Layer 11 of a small transformer language model trained on English Wikipedia (15 layers, counted from 0, width 96).
A neuron's activation on a vector x is SiLU(weights . x + bias), where the dot is the dot product.

Input weights of the MLP neurons that the questions are about. A number n stands for n times 0.0018.
n1 (bias -0.215): 47 53 51 -231 39 62 -175 -20 -23 176 81 -76 -205 -174 -134 -138 78 78 -54 -119 78 23 -166 -23 -124 63 64 165 -67 -44 66 -153 55 -190 -68 -27 134 187 0 44 -213 -190 -12 -239 288 -53 -56 40 -24 60 244 83 -66 82 348 -152 184 99 134 269 69 -43 -138 -119 -203 -20 -70 -83 152 -186 -20 62 -64 74 -137 -130 -19 87 121 -216 191 -81 -157 95 102 -53 94 -81 82 104 196 0 -7 209 246 116
n11 (bias -0.084): 29 133 -117 -28 -152 -29 -119 137 -102 136 175 215 201 144 112 -473 29 -12 -114 47 39 -73 268 -58 -148 -17 -34 -40 92 -210 50 36 12 98 80 103 -117 -28 192 13 -242 38 66 -124 135 111 143 160 -58 91 168 92 147 -69 -33 129 66 -35 201 -64 224 -151 33 126 131 -58 -122 116 168 -8 146 -188 -51 -17 45 13 101 204 212 224 -4 -153 -251 -126 13 -197 -26 8 -280 278 4 -155 -78 -22 0 194
n14 (bias -0.160): -56 -286 95 240 32 -159 60 -103 -84 276 -19 -81 -45 9 132 0 -93 -190 -14 -44 39 18 145 -131 -10 -204 -209 126 24 -29 66 -87 -216 -102 110 -66 64 274 -148 -199 24 81 244 141 220 194 -233 -196 415 -268 -287 9 203 127 -66 -100 -176 74 -112 -63 0 -130 56 92 27 -37 -15 0 -177 -208 -80 -83 -164 14 -14 131 96 -50 -34 56 -15 251 -92 -308 294 -364 -63 19 -215 -72 327 -360 -127 112 -144 53
n44 (bias -0.324): 36 71 -90 47 88 181 -180 40 -8 -186 112 123 -100 23 -113 -43 338 194 234 13 -21 -16 246 40 25 -73 -61 209 -146 -189 147 201 0 100 -33 274 -16 -189 24 -130 219 49 -53 180 58 -42 23 107 -166 50 155 132 111 8 195 -173 -53 9 -196 -121 -126 16 -170 63 -162 80 26 134 -374 28 53 -32 -54 298 12 151 114 -23 -66 44 117 216 -117 -86 80 -196 101 116 -108 -168 168 -167 4 38 116 -107
n51 (bias -0.067): -202 -96 57 302 108 -149 -129 166 -172 190 -54 -239 77 20 -59 -261 -165 203 -131 -105 -98 241 53 -141 77 176 189 -109 -134 -103 -144 -123 93 131 165 57 -158 59 56 -98 -33 -119 -81 126 0 -167 0 -124 146 -58 -25 121 -175 -190 -8 -228 -76 38 -293 -29 -4 -4 -77 -40 116 81 -94 211 -62 -155 -102 128 54 113 73 -63 -8 0 29 -77 -206 25 -4 37 -101 12 148 20 -120 33 -207 25 -340 232 -191 -79
n72 (bias -0.148): -58 -171 118 103 -38 -15 -227 229 5 281 -110 -109 -74 127 50 -185 -131 18 14 66 127 24 27 -131 -20 54 -93 -93 278 -94 -36 85 151 -111 -317 39 -132 85 -239 -88 -55 -34 -141 292 -109 -166 -302 337 -205 259 -141 -65 62 -198 387 -104 -87 -31 -23 101 10 53 -34 90 -214 -97 56 -195 -79 -29 -5 -346 165 -44 194 61 -138 -47 -40 -185 -136 255 -122 0 -46 -80 217 14 407 -202 435 -74 -83 -385 115 40
n83 (bias -0.157): -13 225 -83 -67 -125 151 -108 109 -228 -26 224 -27 -66 21 -59 -204 -35 4 38 -109 109 89 -12 91 -46 79 273 -21 -179 -35 142 -187 4 -107 -111 30 13 -64 -120 -75 -183 413 -148 109 -208 27 -96 -159 140 -29 -171 -84 -81 -281 -4 -46 -216 -5 -128 -81 262 52 279 51 -29 -74 229 39 -22 -219 -276 155 -120 -87 104 9 293 -142 54 -209 -45 214 36 -163 104 -46 -285 -304 -87 252 195 48 -188 0 94 -4
n91 (bias -0.134): -22 36 -83 97 -82 147 86 -113 -129 -13 -85 -93 78 75 -144 68 -242 66 72 36 132 -161 195 35 314 0 -79 100 127 -4 174 -8 26 136 -128 -204 -38 -106 34 -149 -111 96 278 -88 -71 -40 54 128 157 169 108 8 -94 -27 -127 93 -122 59 -376 -148 330 180 35 -170 199 220 260 -235 4 -188 -9 0 -80 78 351 -234 263 63 -9 0 9 169 12 -202 -263 -126 235 47 -45 146 276 105 -70 -41 -36 146
n133 (bias -0.141): 97 17 -30 90 -184 67 67 21 88 266 -314 -39 -165 192 -26 -153 126 -151 -4 -44 -102 0 -190 -97 -213 68 -30 -121 -170 -99 -51 -173 -190 -264 86 -152 107 115 -133 94 -48 175 -59 -65 -47 -31 53 -202 -42 -161 -114 -110 -179 119 -17 176 -115 49 -92 -188 -22 17 -89 -124 -125 34 -71 279 13 123 183 21 -247 -261 -206 9 285 179 -17 338 258 -100 189 -141 -18 -123 44 75 -193 -107 -4 55 -137 101 -178 -95
n138 (bias -0.234): 60 -287 -17 190 139 136 -186 -86 -304 9 -48 -226 -97 41 -84 -137 -128 -73 67 49 -174 71 124 -196 67 60 143 -94 210 -113 48 -42 -21 138 22 21 162 -42 -76 147 -101 315 -47 203 -265 154 -155 -35 34 -252 -222 12 50 200 -168 -50 -185 -274 -93 -159 -142 -266 -51 -109 -53 -89 -90 -43 13 -94 -82 -17 114 -34 -81 177 117 -41 57 -13 208 197 -4 -311 45 70 -4 261 -256 -139 107 39 65 18 -250 -187
n141 (bias -0.132): -99 111 19 70 -4 -122 -133 0 -106 -65 47 132 7 -41 -251 -198 114 -123 -173 -144 12 56 75 73 -205 19 19 -187 254 105 64 232 -42 -25 144 -69 -4 -112 19 135 -12 -89 50 -193 -66 -24 -37 -254 -212 135 -139 -144 -124 -40 150 -37 252 -157 149 254 -56 299 107 -150 -143 130 -109 4 230 100 0 -76 -220 -46 -76 48 131 15 67 234 -60 -31 -43 147 100 -45 215 -68 -77 12 120 15 -35 120 -79 -227
n156 (bias -0.274): -110 -14 213 -251 -113 0 105 -132 -13 -171 -36 54 13 93 -128 43 228 37 181 261 -87 26 -12 9 401 -204 -165 17 -155 -13 57 155 -9 162 22 66 -274 94 -61 -62 -18 -124 -4 47 250 118 -84 -278 168 -155 100 51 69 -87 27 -81 198 -120 46 -14 -59 17 92 -129 8 -44 93 -13 -237 -44 -137 -378 135 -342 -44 18 180 229 149 -255 32 68 -102 289 9 85 146 -147 159 263 -27 -217 -131 156 -117 202
n178 (bias -0.190): 146 87 244 43 22 -99 113 -59 -4 -26 -34 52 -202 106 -190 -64 -7 -401 130 -134 284 -7 -79 44 46 33 -234 -25 48 97 10 -125 132 -24 172 135 -39 -11 148 137 147 0 107 -64 -250 -114 0 34 199 80 61 88 -54 -57 -48 -167 3 -85 -87 72 46 120 -121 -86 -176 -179 -35 -96 -138 -37 -170 47 256 -146 106 -30 115 -57 98 117 114 53 -103 0 73 178 -153 152 -98 -82 -19 -141 -79 -149 -158 -45
n199 (bias -0.122): -198 -28 115 66 276 -84 -49 27 -38 30 -193 -120 -7 -33 -356 -86 106 -83 150 -95 72 -45 122 -224 -96 278 -131 -80 -65 23 89 157 -88 235 -66 30 -100 59 60 50 -109 -289 -126 185 -43 -402 -168 -35 54 4 -40 -51 -56 4 -65 11 -25 -117 69 -71 131 26 -23 -4 40 106 -80 84 16 115 -42 -173 59 15 202 -40 -48 74 27 84 -134 -153 -195 -212 4 -41 167 -158 -25 244 167 92 158 123 -43 -156
n212 (bias -0.128): 163 226 140 -61 -307 -92 -62 -307 -91 -21 -139 -47 -20 57 39 -45 21 154 -8 136 -141 -41 169 4 -229 -42 187 76 42 -34 -74 180 134 -219 38 84 257 -123 12 85 90 38 198 53 -68 -143 245 338 -131 -140 -96 8 -41 -368 -13 37 252 49 48 -157 22 -25 -181 78 0 -38 -110 84 60 -38 165 120 -181 105 92 144 -4 -202 -95 -189 57 -91 106 259 -180 -159 61 -54 252 -30 -302 -42 -38 -31 181 -73
n214 (bias -0.102): 189 0 -8 -162 -121 17 254 109 -199 -55 -147 -128 -64 106 57 -275 113 67 -41 105 92 4 -51 -155 234 110 -47 -274 253 60 4 4 42 -251 64 -71 -53 -115 -108 242 -172 284 -55 207 4 -17 -265 -201 -135 4 0 8 116 -13 186 12 79 177 72 78 -66 29 -17 -37 36 -121 -208 -151 162 -63 -89 166 -138 -96 -92 148 -222 -12 43 80 -39 -26 63 -55 -48 -179 -26 332 -244 81 83 102 238 -342 43 -146
n219 (bias -0.107): 158 41 88 -260 12 -16 -35 -63 -23 174 24 60 56 42 -29 -112 150 -56 78 66 195 216 0 -35 -8 140 28 -193 64 -165 -133 -54 -87 -165 69 -32 54 -77 47 -112 61 24 55 -42 64 29 19 81 4 207 103 -15 -117 0 -247 23 -305 46 -87 -197 103 -23 119 -39 95 32 -58 -250 -28 72 343 121 -325 -122 83 82 317 260 93 -20 -8 -191 -266 112 -83 -215 210 78 139 -56 -95 160 -175 0 24 -145
n226 (bias -0.174): -59 -44 4 -461 -211 216 131 124 0 -26 61 -43 -162 107 -164 -83 68 -44 84 106 4 -46 -172 -98 139 -13 -164 147 43 39 24 8 0 -133 -9 -144 -79 58 -201 -142 57 9 -94 41 108 48 29 -104 124 53 -208 336 142 4 99 91 164 9 36 -154 164 126 55 79 -29 -326 -45 21 -195 90 -94 -248 179 -242 -34 18 -187 57 -74 55 185 105 -183 -301 236 116 -13 113 -73 203 315 219 150 -40 -223 69
n238 (bias -0.101): -211 21 105 -116 -12 -143 -158 -164 -95 -52 -181 -316 -30 112 -21 -27 -131 -343 12 50 46 -101 -15 -235 -172 141 -117 245 -44 -114 -82 55 24 121 -276 16 -310 66 189 93 -151 -161 128 -189 122 0 103 -61 -16 103 -46 -81 -153 117 -233 -54 37 -84 -197 120 -50 -79 -92 -144 -115 171 147 -92 -264 76 44 114 -217 -4 111 -33 -136 -104 49 52 -79 -49 89 60 104 213 12 150 -15 109 116 121 68 62 20 191
n239 (bias -0.260): -71 101 178 125 -62 137 -97 79 105 86 389 -224 -60 0 220 -38 152 185 -85 -41 -70 146 -70 -39 -4 44 -143 98 -28 68 106 -311 -188 -48 -8 -141 -103 50 236 -20 -12 -87 83 182 72 4 -53 212 -35 49 -187 30 247 -111 170 -57 11 21 -71 -305 -82 -132 -4 27 -105 125 25 -67 -4 -197 -162 58 -121 125 8 33 -35 11 4 157 -53 93 15 -329 -20 133 -65 186 135 -112 131 159 113 98 310 -76
n264 (bias -0.222): 154 126 245 -192 -124 -338 -40 16 -108 -105 8 -29 -73 0 -122 32 173 118 -127 -126 -76 -51 141 182 34 -45 -193 58 -102 -243 -30 -119 -101 73 0 117 -98 28 231 -74 -71 -53 81 -149 -181 -71 74 17 57 19 -151 160 119 -198 -69 -181 -133 183 -50 -42 -72 104 77 -91 167 -56 98 -65 -82 -208 86 116 66 -351 125 55 190 -191 374 -12 -88 12 -26 192 93 -75 219 244 116 -41 126 -159 113 46 -170 -153
n269 (bias -0.130): 33 291 140 -193 32 163 -174 -282 -81 139 -34 -37 -120 79 -127 40 -236 19 313 -183 -47 -60 100 -146 13 -140 231 -293 45 -66 30 -227 -114 97 -146 126 151 4 16 -25 -4 -182 139 28 21 118 117 -133 -57 97 -165 67 96 -21 -74 -24 211 -86 66 178 140 133 -98 -20 129 53 146 0 12 -29 95 89 126 -110 159 -347 -132 24 348 -8 131 -340 -91 78 -158 87 -195 40 31 17 -102 -74 -37 38 -71 -87
n276 (bias 0.014): -171 -44 4 72 -85 54 -15 16 205 58 -56 -139 -82 158 85 -175 82 -162 -192 199 94 69 326 -206 225 225 36 142 -200 24 4 69 191 48 -76 121 95 23 -261 -47 -52 -130 -74 162 36 189 4 64 71 156 57 -23 12 28 39 0 22 -193 -186 154 -45 116 -39 -76 49 -155 45 176 250 -43 16 93 -248 -97 163 101 107 -241 64 66 40 -132 200 -185 -191 -53 -24 23 -7 238 0 -146 -70 -138 188 -56
n284 (bias -0.189): 127 -286 -8 141 -266 -56 -200 -4 -111 86 158 103 43 25 43 -139 -86 67 110 121 141 102 -60 179 -161 19 -61 39 68 99 -115 -153 -302 -149 -103 67 -11 -73 -99 136 -8 15 168 7 110 -27 114 -110 -161 18 58 -198 -59 -82 162 -15 109 75 -274 -85 62 -103 -142 55 -82 275 -35 109 -4 0 -19 -188 -249 -19 82 47 7 162 19 -228 -105 150 -3 189 66 -156 -43 -70 -21 95 -311 -68 -88 -55 -58 61
n302 (bias -0.214): -44 -27 -49 26 -17 -171 -140 208 61 295 14 -58 46 333 110 22 136 -125 -78 -37 406 69 62 -224 0 156 67 -80 27 323 243 129 -13 96 -243 167 21 -133 100 -218 -199 -223 212 4 72 27 249 234 -27 139 9 166 82 184 93 -56 124 153 -4 156 147 375 199 -48 -135 18 -23 -256 -215 75 4 170 -45 92 -119 0 26 119 -82 22 206 -72 -82 -36 -23 111 69 83 -76 152 -64 -62 -123 -179 -109 302
n307 (bias -0.151): 20 -253 84 134 -110 -51 74 150 -203 -312 65 -72 -150 271 -103 -108 -205 -19 78 91 99 15 41 59 228 -20 216 91 107 116 -77 -104 75 -206 8 16 8 -169 -191 271 199 287 51 11 257 -78 147 -117 67 -173 -86 110 -16 -8 20 211 193 -121 -26 -168 0 20 -158 -228 -117 -12 -42 75 -24 -119 96 -23 130 -28 -122 -131 -139 -91 53 -277 78 -28 29 168 -173 58 70 97 64 84 -169 148 7 99 77 81
n334 (bias -0.145): -210 -49 82 -108 -98 -137 47 13 -373 -180 164 -113 -82 -278 76 -38 111 -190 63 9 -139 151 137 90 14 121 -4 0 0 -113 -32 55 -116 378 -232 154 113 42 46 -39 330 -95 17 -150 -83 58 127 -96 -69 -53 -98 33 -127 255 -4 -8 -4 90 -69 -18 -237 -187 -198 -4 -94 209 -95 -64 196 -26 -4 148 -181 -4 81 147 168 -294 313 120 -89 -101 -116 -199 -72 -221 13 -102 -184 174 188 30 -46 197 -106 158
n341 (bias -0.136): -16 132 64 85 -94 -67 83 -40 177 48 -242 40 30 4 -194 -132 107 19 -191 323 -29 -116 78 -158 234 56 -201 183 -176 254 -78 -23 -8 -4 -65 44 -131 -46 -219 8 20 157 167 181 -20 66 46 -142 -16 -45 206 -54 -86 -54 -208 46 -90 -147 -79 -41 -50 165 -40 -222 148 87 46 -56 -89 -48 -168 -169 -20 20 194 276 -4 61 -122 -115 132 139 59 -24 236 23 62 -20 -8 -226 228 48 -36 -331 342 -81
n344 (bias -0.173): 13 4 -122 88 -193 -56 4 191 141 -91 273 -31 103 -25 -49 211 4 -33 4 144 308 -13 114 -39 155 175 -39 -42 -118 -128 368 17 -52 -74 88 -39 -13 -59 162 -61 -222 -210 -139 -17 137 -36 178 274 87 -132 342 46 -145 221 -100 118 4 128 -235 54 -221 -86 286 -174 -141 -121 187 -65 -207 126 -26 9 53 -212 -39 265 47 -4 53 -56 4 423 -157 -9 127 -8 63 60 -25 -273 -189 -131 47 -14 40 115
n354 (bias -0.085): 164 40 42 78 91 88 72 218 79 137 -4 39 -51 59 -175 -175 95 -54 49 -52 -112 -22 29 -133 173 -77 -259 -88 96 -89 168 -135 -134 -112 -125 -80 145 -60 139 -224 -149 -66 69 -96 -222 -75 -179 -47 -142 -80 -214 96 45 -80 -73 -97 97 137 -149 55 115 178 -23 176 -106 11 105 165 -179 -85 -139 68 78 141 229 8 97 118 173 -50 -91 -204 -203 54 -16 -26 -68 287 -33 23 -327 235 65 88 -35 144
n379 (bias -0.151): 139 -97 145 30 -195 223 -142 166 -186 -13 -111 55 119 134 -256 -92 -125 -38 -246 140 -66 9 -160 250 -94 -199 -86 -21 -104 -46 -46 35 210 -195 0 0 144 209 101 -131 -64 -23 -126 61 -146 19 -111 -18 -76 81 74 121 0 420 -9 -122 67 61 -4 -60 205 0 -90 -215 -34 -89 118 -215 264 99 -23 -221 202 -188 -4 316 -61 151 147 -103 167 285 -63 330 -98 -256 140 146 13 86 -238 63 -77 177 -55 347
n381 (bias -0.194): 33 -68 -12 -36 98 -357 -74 -4 -147 -99 157 -54 121 -219 227 -297 -25 -206 -105 39 -22 -173 228 -181 -104 229 38 158 -281 -50 -96 64 -296 -98 96 -136 -236 -72 -138 71 -59 8 25 144 -84 -132 -95 -50 -25 -4 4 103 -49 120 -133 108 70 143 -114 295 -223 175 -62 -36 122 115 -143 0 -142 -128 -100 -155 -110 4 25 -171 76 32 -17 -111 -286 38 -115 -79 -181 -4 86 -158 153 25 -146 29 -96 13 135 273

Each question shows a token from some text and the vector x that enters the MLP there. A number n stands for n times 0.014.

"as": -120 -33 -12 -20 99 -26 -78 -88 128 53 -91 -10 99 -92 192 -68 -22 122 -74 -207 80 77 -4 41 108 35 3 18 -84 -8 -214 74 59 27 -48 -147 102 -30 31 136 -57 60 -29 -56 18 -35 -25 41 -15 39 -25 2 60 -90 -53 -155 -198 -154 81 -5 28 -134 -175 131 41 70 102 33 180 20 74 67 250 -42 -75 -60 -63 61 28 130 25 -76 163 121 -71 68 65 2 -124 -32 1 -67 291 -61 103 58
The two highest activations, in order: n276, n11

"ene": 30 9 -77 -95 117 -1 -111 -151 113 -182 65 -4 109 58 243 120 24 32 56 -158 13 48 22 38 83 73 -56 80 -15 98 -41 71 -35 148 -68 -90 79 -155 -58 30 5 -48 -36 -227 37 -185 -39 -43 82 140 -8 -167 50 65 -25 -18 1 -77 146 103 32 -16 -58 4 35 -136 -66 185 -73 -103 34 17 214 129 -121 -40 -167 24 86 -15 77 30 57 49 -49 158 -167 123 -50 -77 -45 -16 147 -150 -32 77
Which neuron fires most, and how strongly? n269, at about 2.8

" the": -41 10 -247 53 56 76 43 -14 46 -57 76 -45 71 -102 300 -20 4 171 97 -185 76 45 -125 19 28 90 -14 -32 -13 -83 -2 92 79 1 65 -75 28 -37 -4 74 73 73 48 -58 19 6 67 -81 8 274 -78 -118 -106 38 -38 -12 -150 45 108 -7 134 22 -155 154 24 -4 -61 91 13 28 -85 19 96 -4 9 112 75 80 -29 22 34 110 21 -61 87 222 -49 117 -126 28 -59 -132 180 -34 62 -174
The two highest activations, in order: n214, n239

" mod": -102 -2 -21 122 54 -149 -147 -53 168 -178 7 37 112 35 239 -25 125 143 19 -18 19 35 -70 -171 22 84 -70 35 -52 11 -75 221 -49 103 -27 -8 37 48 -133 60 65 50 -88 -227 -73 76 -116 -134 18 177 -50 -9 9 51 107 -73 -43 -1 56 182 115 20 -25 147 -48 -201 -120 83 136 -76 -87 222 4 79 -23 12 -136 104 18 -64 -71 1 40 21 -82 121 -143 20 57 -66 -170 -16 -3 50 69 -86
The three highest activations, in order: n276, n381, n51

"aw": -42 -28 -131 -17 36 -74 83 -157 110 -32 -71 -26 53 -155 83 -6 -141 0 -5 -174 69 142 -106 -10 16 56 23 -11 79 59 -147 64 34 235 6 -153 209 67 -56 -26 144 34 -101 -100 -67 65 -16 -11 -14 83 -123 -44 -43 -35 17 -3 -190 -22 53 -23 -106 -31 -54 21 -21 -99 44 -23 35 -172 2 -117 93 36 -70 7 -40 55 -18 47 50 -150 262 159 15 247 68 114 -197 -185 36 -43 141 -29 -130 48
Which of these neurons fires most? n138

" c": -122 66 -158 -46 158 -93 -19 55 -40 -269 143 120 -52 -170 30 131 22 211 169 -122 66 131 -36 -143 59 81 246 -5 -48 15 -22 73 30 -33 -27 -111 6 -20 -146 76 13 78 -36 -107 -64 20 77 -165 131 143 5 -36 -29 -45 38 -149 -181 43 -31 52 90 -220 -19 26 -7 -156 -153 15 -151 -33 28 29 110 109 -96 -24 -17 40 -70 17 84 43 102 -21 -36 17 -152 108 -53 69 -71 -112 3 -10 62 -13
Which of these neurons fires most? n83

"t": -42 57 -29 26 -27 -27 -61 -135 135 8 -51 -11 96 18 129 -69 -36 102 31 -218 80 54 27 64 83 108 18 104 -44 67 -184 58 153 85 -18 -41 166 82 -66 11 -60 41 -22 -109 56 7 -16 53 97 33 72 80 110 -142 -111 -121 -217 -67 128 -39 68 -114 -61 111 56 23 57 -1 158 10 51 152 180 -46 23 47 56 124 39 114 13 -112 150 86 -157 63 20 28 -103 -29 88 15 398 -30 87 84
Which neuron fires most, and how strongly? n276, at about 3.1

" and": -157 -34 -133 -27 -58 -17 -48 -106 -24 -85 -44 49 41 -147 292 135 -98 196 69 -194 -34 -16 -10 0 61 -12 -69 66 11 -140 80 188 29 48 -71 -116 75 -18 -88 -113 -23 52 73 -360 -25 49 -19 39 76 107 -4 -12 -171 35 13 -37 -108 -3 -15 81 113 95 -51 -11 30 16 -95 61 -30 20 120 -45 116 5 44 42 -62 109 57 -16 47 -78 87 17 -64 189 -63 101 -6 4 -189 8 8 -30 28 -28
Which neuron fires most, and how strongly? n91, at about 3.3

"en": 43 -44 -153 37 166 6 -82 -133 115 -17 -72 133 117 37 147 49 14 128 110 -196 41 53 -116 51 119 -14 -17 -16 -16 99 18 11 75 -68 -72 -166 140 -24 -58 132 101 -69 15 -218 54 -43 26 -18 -78 97 85 -151 55 34 -68 7 -43 -30 103 -65 80 41 -197 107 -56 -142 73 101 -28 -39 130 9 198 118 -47 -82 -159 91 97 36 -120 67 75 49 52 127 -154 29 -34 -62 34 21 295 -28 -42 -118
Which neuron fires most, and how strongly? n269, at about 2.9

".": -134 -85 -239 11 -21 -93 -43 -28 -100 -24 -59 -40 -22 -47 147 173 -80 244 78 -187 50 -66 10 53 19 87 -1 75 48 -1 -135 103 25 75 -45 -104 123 10 -180 83 -18 99 -3 -327 -86 -128 0 -131 25 151 -123 -79 -78 82 -48 -110 -77 124 6 -3 135 -19 -136 25 -28 -5 -61 159 12 36 103 -124 112 21 -147 139 -78 -5 -8 17 -21 -47 116 15 -133 69 -43 78 -28 84 -176 -12 80 -23 41 -49
The three highest activations, in order: n307, n284, n133

"ord": -110 -16 -78 77 -101 -245 128 4 47 -73 49 -52 75 84 58 95 89 154 95 -78 -85 83 -22 -119 125 -35 -99 196 75 -42 -216 157 -22 27 51 -56 -17 -13 -108 13 34 185 -15 -176 -8 1 -22 -77 -88 25 111 -28 -34 -156 -66 -51 -5 -53 167 37 -33 46 -37 18 31 -44 -119 -112 -12 -140 145 -140 120 43 -96 12 -41 116 -138 82 20 54 114 146 -278 181 113 90 -51 -41 -67 141 116 -97 183 42
Which of these neurons fires most? n307

"ange": -72 -119 -50 55 71 -105 85 15 52 -37 28 -16 142 -113 143 109 -54 22 55 -168 -43 140 59 60 120 -117 -67 -25 15 70 -63 97 -26 110 -76 -64 61 -93 -95 -160 -18 13 -135 -245 -20 -137 -142 23 154 138 -182 -167 -60 -6 -12 -130 -16 -55 2 15 194 87 -105 131 63 -79 -86 17 146 -35 11 75 168 -29 -58 42 -112 -27 34 9 75 4 14 98 63 166 5 217 16 -53 -121 -52 189 -78 85 -5
Which of these neurons fires most? n354

"amp": -178 9 180 68 33 -94 6 31 93 -4 54 21 173 -148 146 104 -72 16 -9 -102 12 174 4 24 86 81 -93 107 -38 236 -154 111 49 59 -84 -118 47 27 -195 -159 66 46 -146 -174 -73 48 40 139 51 46 -147 -54 -144 0 -72 14 -113 6 105 -33 33 15 -107 124 88 -116 -200 110 92 -92 -28 -22 -45 39 -110 87 -104 13 144 -24 128 -34 157 96 38 185 -20 105 -65 -29 -104 -27 111 -131 17 14
Which of these neurons fires most? n276

" his": -57 -34 -264 52 -2 68 5 -121 -88 -63 24 -2 103 -226 202 47 2 207 152 -201 94 -8 -61 -66 -27 85 -115 12 -32 -61 198 132 69 5 33 -147 -16 -39 -111 0 -50 97 105 -143 62 47 81 -27 48 167 -22 -22 -98 -30 10 -60 -92 10 61 1 144 29 -49 112 36 -97 -133 165 42 40 40 -31 141 100 -16 18 -52 112 6 -17 36 97 36 17 6 201 -47 122 -94 -26 -155 -74 105 29 93 -23
Which of these neurons fires most? n11

"il": -153 -52 2 -174 259 -212 -80 3 87 -103 16 54 82 -208 181 -29 12 120 106 -144 9 8 53 127 -34 103 30 19 -71 58 -145 81 -37 193 41 -188 149 19 -111 50 59 46 -77 -58 -8 -38 46 141 -25 147 41 -35 -128 -54 -64 97 -114 -9 86 93 -36 -17 20 57 153 -62 -75 -63 13 58 -66 -126 60 -172 29 9 -38 71 -103 -55 161 175 9 74 15 150 45 -29 -118 26 -45 -93 87 23 113 -172
Which neuron fires most, and how strongly? n381, at about 4.3

" in": -132 -51 -267 20 42 -27 -58 -102 128 16 94 -38 -48 -31 269 58 -44 130 52 -174 54 -49 -100 -44 -19 16 19 101 -38 -5 58 94 5 57 22 -152 13 -10 -59 25 15 28 59 -351 32 43 106 -127 149 154 -197 -28 -36 145 69 -71 -94 2 138 64 140 34 20 -2 63 -33 -40 -19 68 68 176 76 163 55 -40 29 -54 113 23 -14 21 85 12 8 -46 107 -25 -49 -111 -27 -53 -123 -99 -31 80 -57
The three highest activations, in order: n302, n1, n269

"),": -91 -7 -218 38 45 -36 -4 -103 -38 -11 -14 26 64 -97 217 160 11 135 218 -114 -48 -4 -152 -63 52 37 -41 159 -53 -110 67 163 4 100 -52 -44 65 -26 -65 94 71 -75 67 -270 50 46 18 -106 75 53 -80 -197 -108 53 1 -113 -79 12 73 113 42 92 -171 -7 85 37 -154 104 140 -4 77 -37 122 7 -85 -43 -52 117 138 91 -162 25 46 71 -86 274 -38 39 -26 -49 -42 -2 -73 -84 34 6
The three highest activations, in order: n269, n238, n334

"i": -12 8 -206 21 124 -54 -54 -185 147 -79 -3 53 185 -76 140 -29 111 165 132 -150 103 70 127 -16 174 3 -40 30 119 -99 -69 -5 -72 14 -27 -189 -18 78 46 -43 -18 -18 -150 -8 20 -37 -55 -82 36 2 -78 -9 29 -5 -11 -74 -37 -186 62 28 58 44 13 50 -17 -44 85 76 5 -151 158 78 212 65 -121 32 -63 150 94 58 -49 151 131 156 55 278 35 116 -16 -111 15 -29 203 -71 -85 -85
Which neuron fires most, and how strongly? n138, at about 2.5

"|": -91 -6 -168 -30 -5 -10 -72 -18 45 -11 -4 -28 67 -85 264 132 10 61 73 -262 75 -9 -150 49 86 79 -122 137 54 -64 129 131 -13 175 33 -67 43 -17 -136 106 -46 87 18 -87 -33 -25 130 -20 92 26 -100 3 -63 47 56 -122 -134 13 67 -16 182 -11 -104 -29 58 101 -27 121 -26 55 39 31 76 92 -87 132 8 83 -9 -14 -43 -32 135 74 -101 80 -28 112 -57 -49 -128 -50 69 -76 141 -111
Which neuron fires most, and how strongly? n44, at about 0.48

" an": -2 -59 -156 -88 158 60 37 -38 -1 -84 121 120 -30 -132 235 76 -189 189 24 -125 69 58 -45 -70 -38 23 -130 -46 -74 -147 144 112 -15 64 117 -104 -53 -56 -134 -77 -130 92 57 -117 -10 -27 73 25 131 125 -6 -130 -99 90 -109 26 -130 79 91 -16 191 13 -187 126 27 -100 -78 96 106 11 64 -32 136 -45 -86 43 -21 35 66 14 -29 73 80 1 -142 253 43 -21 -31 114 -170 -51 -12 -72 72 -37
Which of these neurons fires most? n11

",": -137 47 -270 31 22 -84 32 -106 -40 -24 -26 -10 15 -136 153 151 34 81 94 -185 -70 80 -2 46 -14 143 60 123 -103 -68 12 183 -4 68 -62 -77 144 -21 -6 49 55 24 76 -300 3 -11 24 58 48 11 -24 -197 -100 -5 -44 -135 -121 -39 47 16 46 99 -150 -8 88 54 -71 54 216 -46 130 -28 128 23 -108 -23 -33 122 79 44 -158 -92 -10 33 -123 251 -6 -24 -84 27 14 -25 65 -22 1 6
The two highest activations, in order: n334, n141

" \"": -6 -134 -139 37 -5 -57 -54 -90 144 -46 -35 76 0 -8 161 122 117 223 101 -162 9 25 -204 -62 -36 124 0 137 14 -103 9 57 -39 -12 4 92 154 23 -193 91 -70 18 -8 -286 -99 -47 -43 -53 88 170 -17 -158 143 80 -58 -3 -46 79 3 57 240 -54 -105 59 52 9 58 48 92 7 -20 -80 13 23 -100 70 -69 -24 -26 -89 -79 -16 157 -44 -49 43 -60 259 -48 -64 -96 -1 -58 -1 115 -184
Which of these neurons fires most? n284

"p": -27 -94 -112 3 139 87 23 187 135 13 15 224 126 86 67 -11 31 17 41 -121 142 102 -54 36 -8 135 137 53 -41 -40 -214 62 77 45 -5 -59 53 101 -123 -72 105 -120 -69 -145 -108 59 -56 94 101 200 -153 -76 101 10 -60 100 -114 104 110 100 84 100 -151 103 205 -121 19 -36 20 -110 -21 120 153 111 20 -51 60 35 43 -102 -12 56 156 175 -31 -63 -133 -68 -91 -24 137 -146 60 56 79 71
Which neuron fires most, and how strongly? n83, at about 2.5

" r": -280 8 -14 -62 177 19 -19 5 12 -17 -24 203 53 -116 113 27 125 -10 18 -82 49 185 -37 67 -1 -84 -114 240 -128 -18 -24 89 115 97 -72 30 45 147 -212 -70 37 136 -91 -206 -83 62 -74 95 135 74 -88 -271 -16 -100 36 -72 -104 6 153 74 182 0 -85 83 10 9 -25 113 24 -48 -19 59 72 40 -3 93 69 130 9 -66 1 88 67 33 147 55 -136 -42 -69 38 -116 -101 80 -105 -22 -22
Which of these neurons fires most? n83

"ry": -21 162 -151 62 6 29 -3 -177 110 29 108 72 73 -42 132 127 -120 177 76 -116 60 27 -2 29 -30 141 -23 -128 49 93 28 -24 169 134 6 -117 194 -29 -103 -50 119 -54 -97 -268 -16 8 -99 126 -71 93 -76 -128 -109 -106 -69 -104 -101 18 131 -96 82 -22 -219 154 30 -51 56 1 91 25 4 -44 102 -3 78 -60 -111 156 106 44 -62 112 201 153 -72 95 -40 109 -63 -133 -123 47 15 37 -14 -43
The two highest activations, in order: n269, n212

" no": 7 -41 -265 35 137 69 101 -18 -5 -149 -128 134 86 -30 161 -110 -34 39 122 -227 43 14 -135 -109 30 -27 -46 34 -69 -46 74 82 104 -17 62 -133 -29 37 -282 -97 -87 18 65 -144 -22 -75 25 -61 80 49 -88 -24 -69 35 -49 27 -102 25 109 34 166 35 -28 91 -15 -127 -123 126 38 -21 6 -48 180 100 15 59 -29 81 -42 5 -67 86 -35 30 90 169 -4 94 -7 -25 -42 -156 143 -30 141 -97
Which of these neurons fires most? n226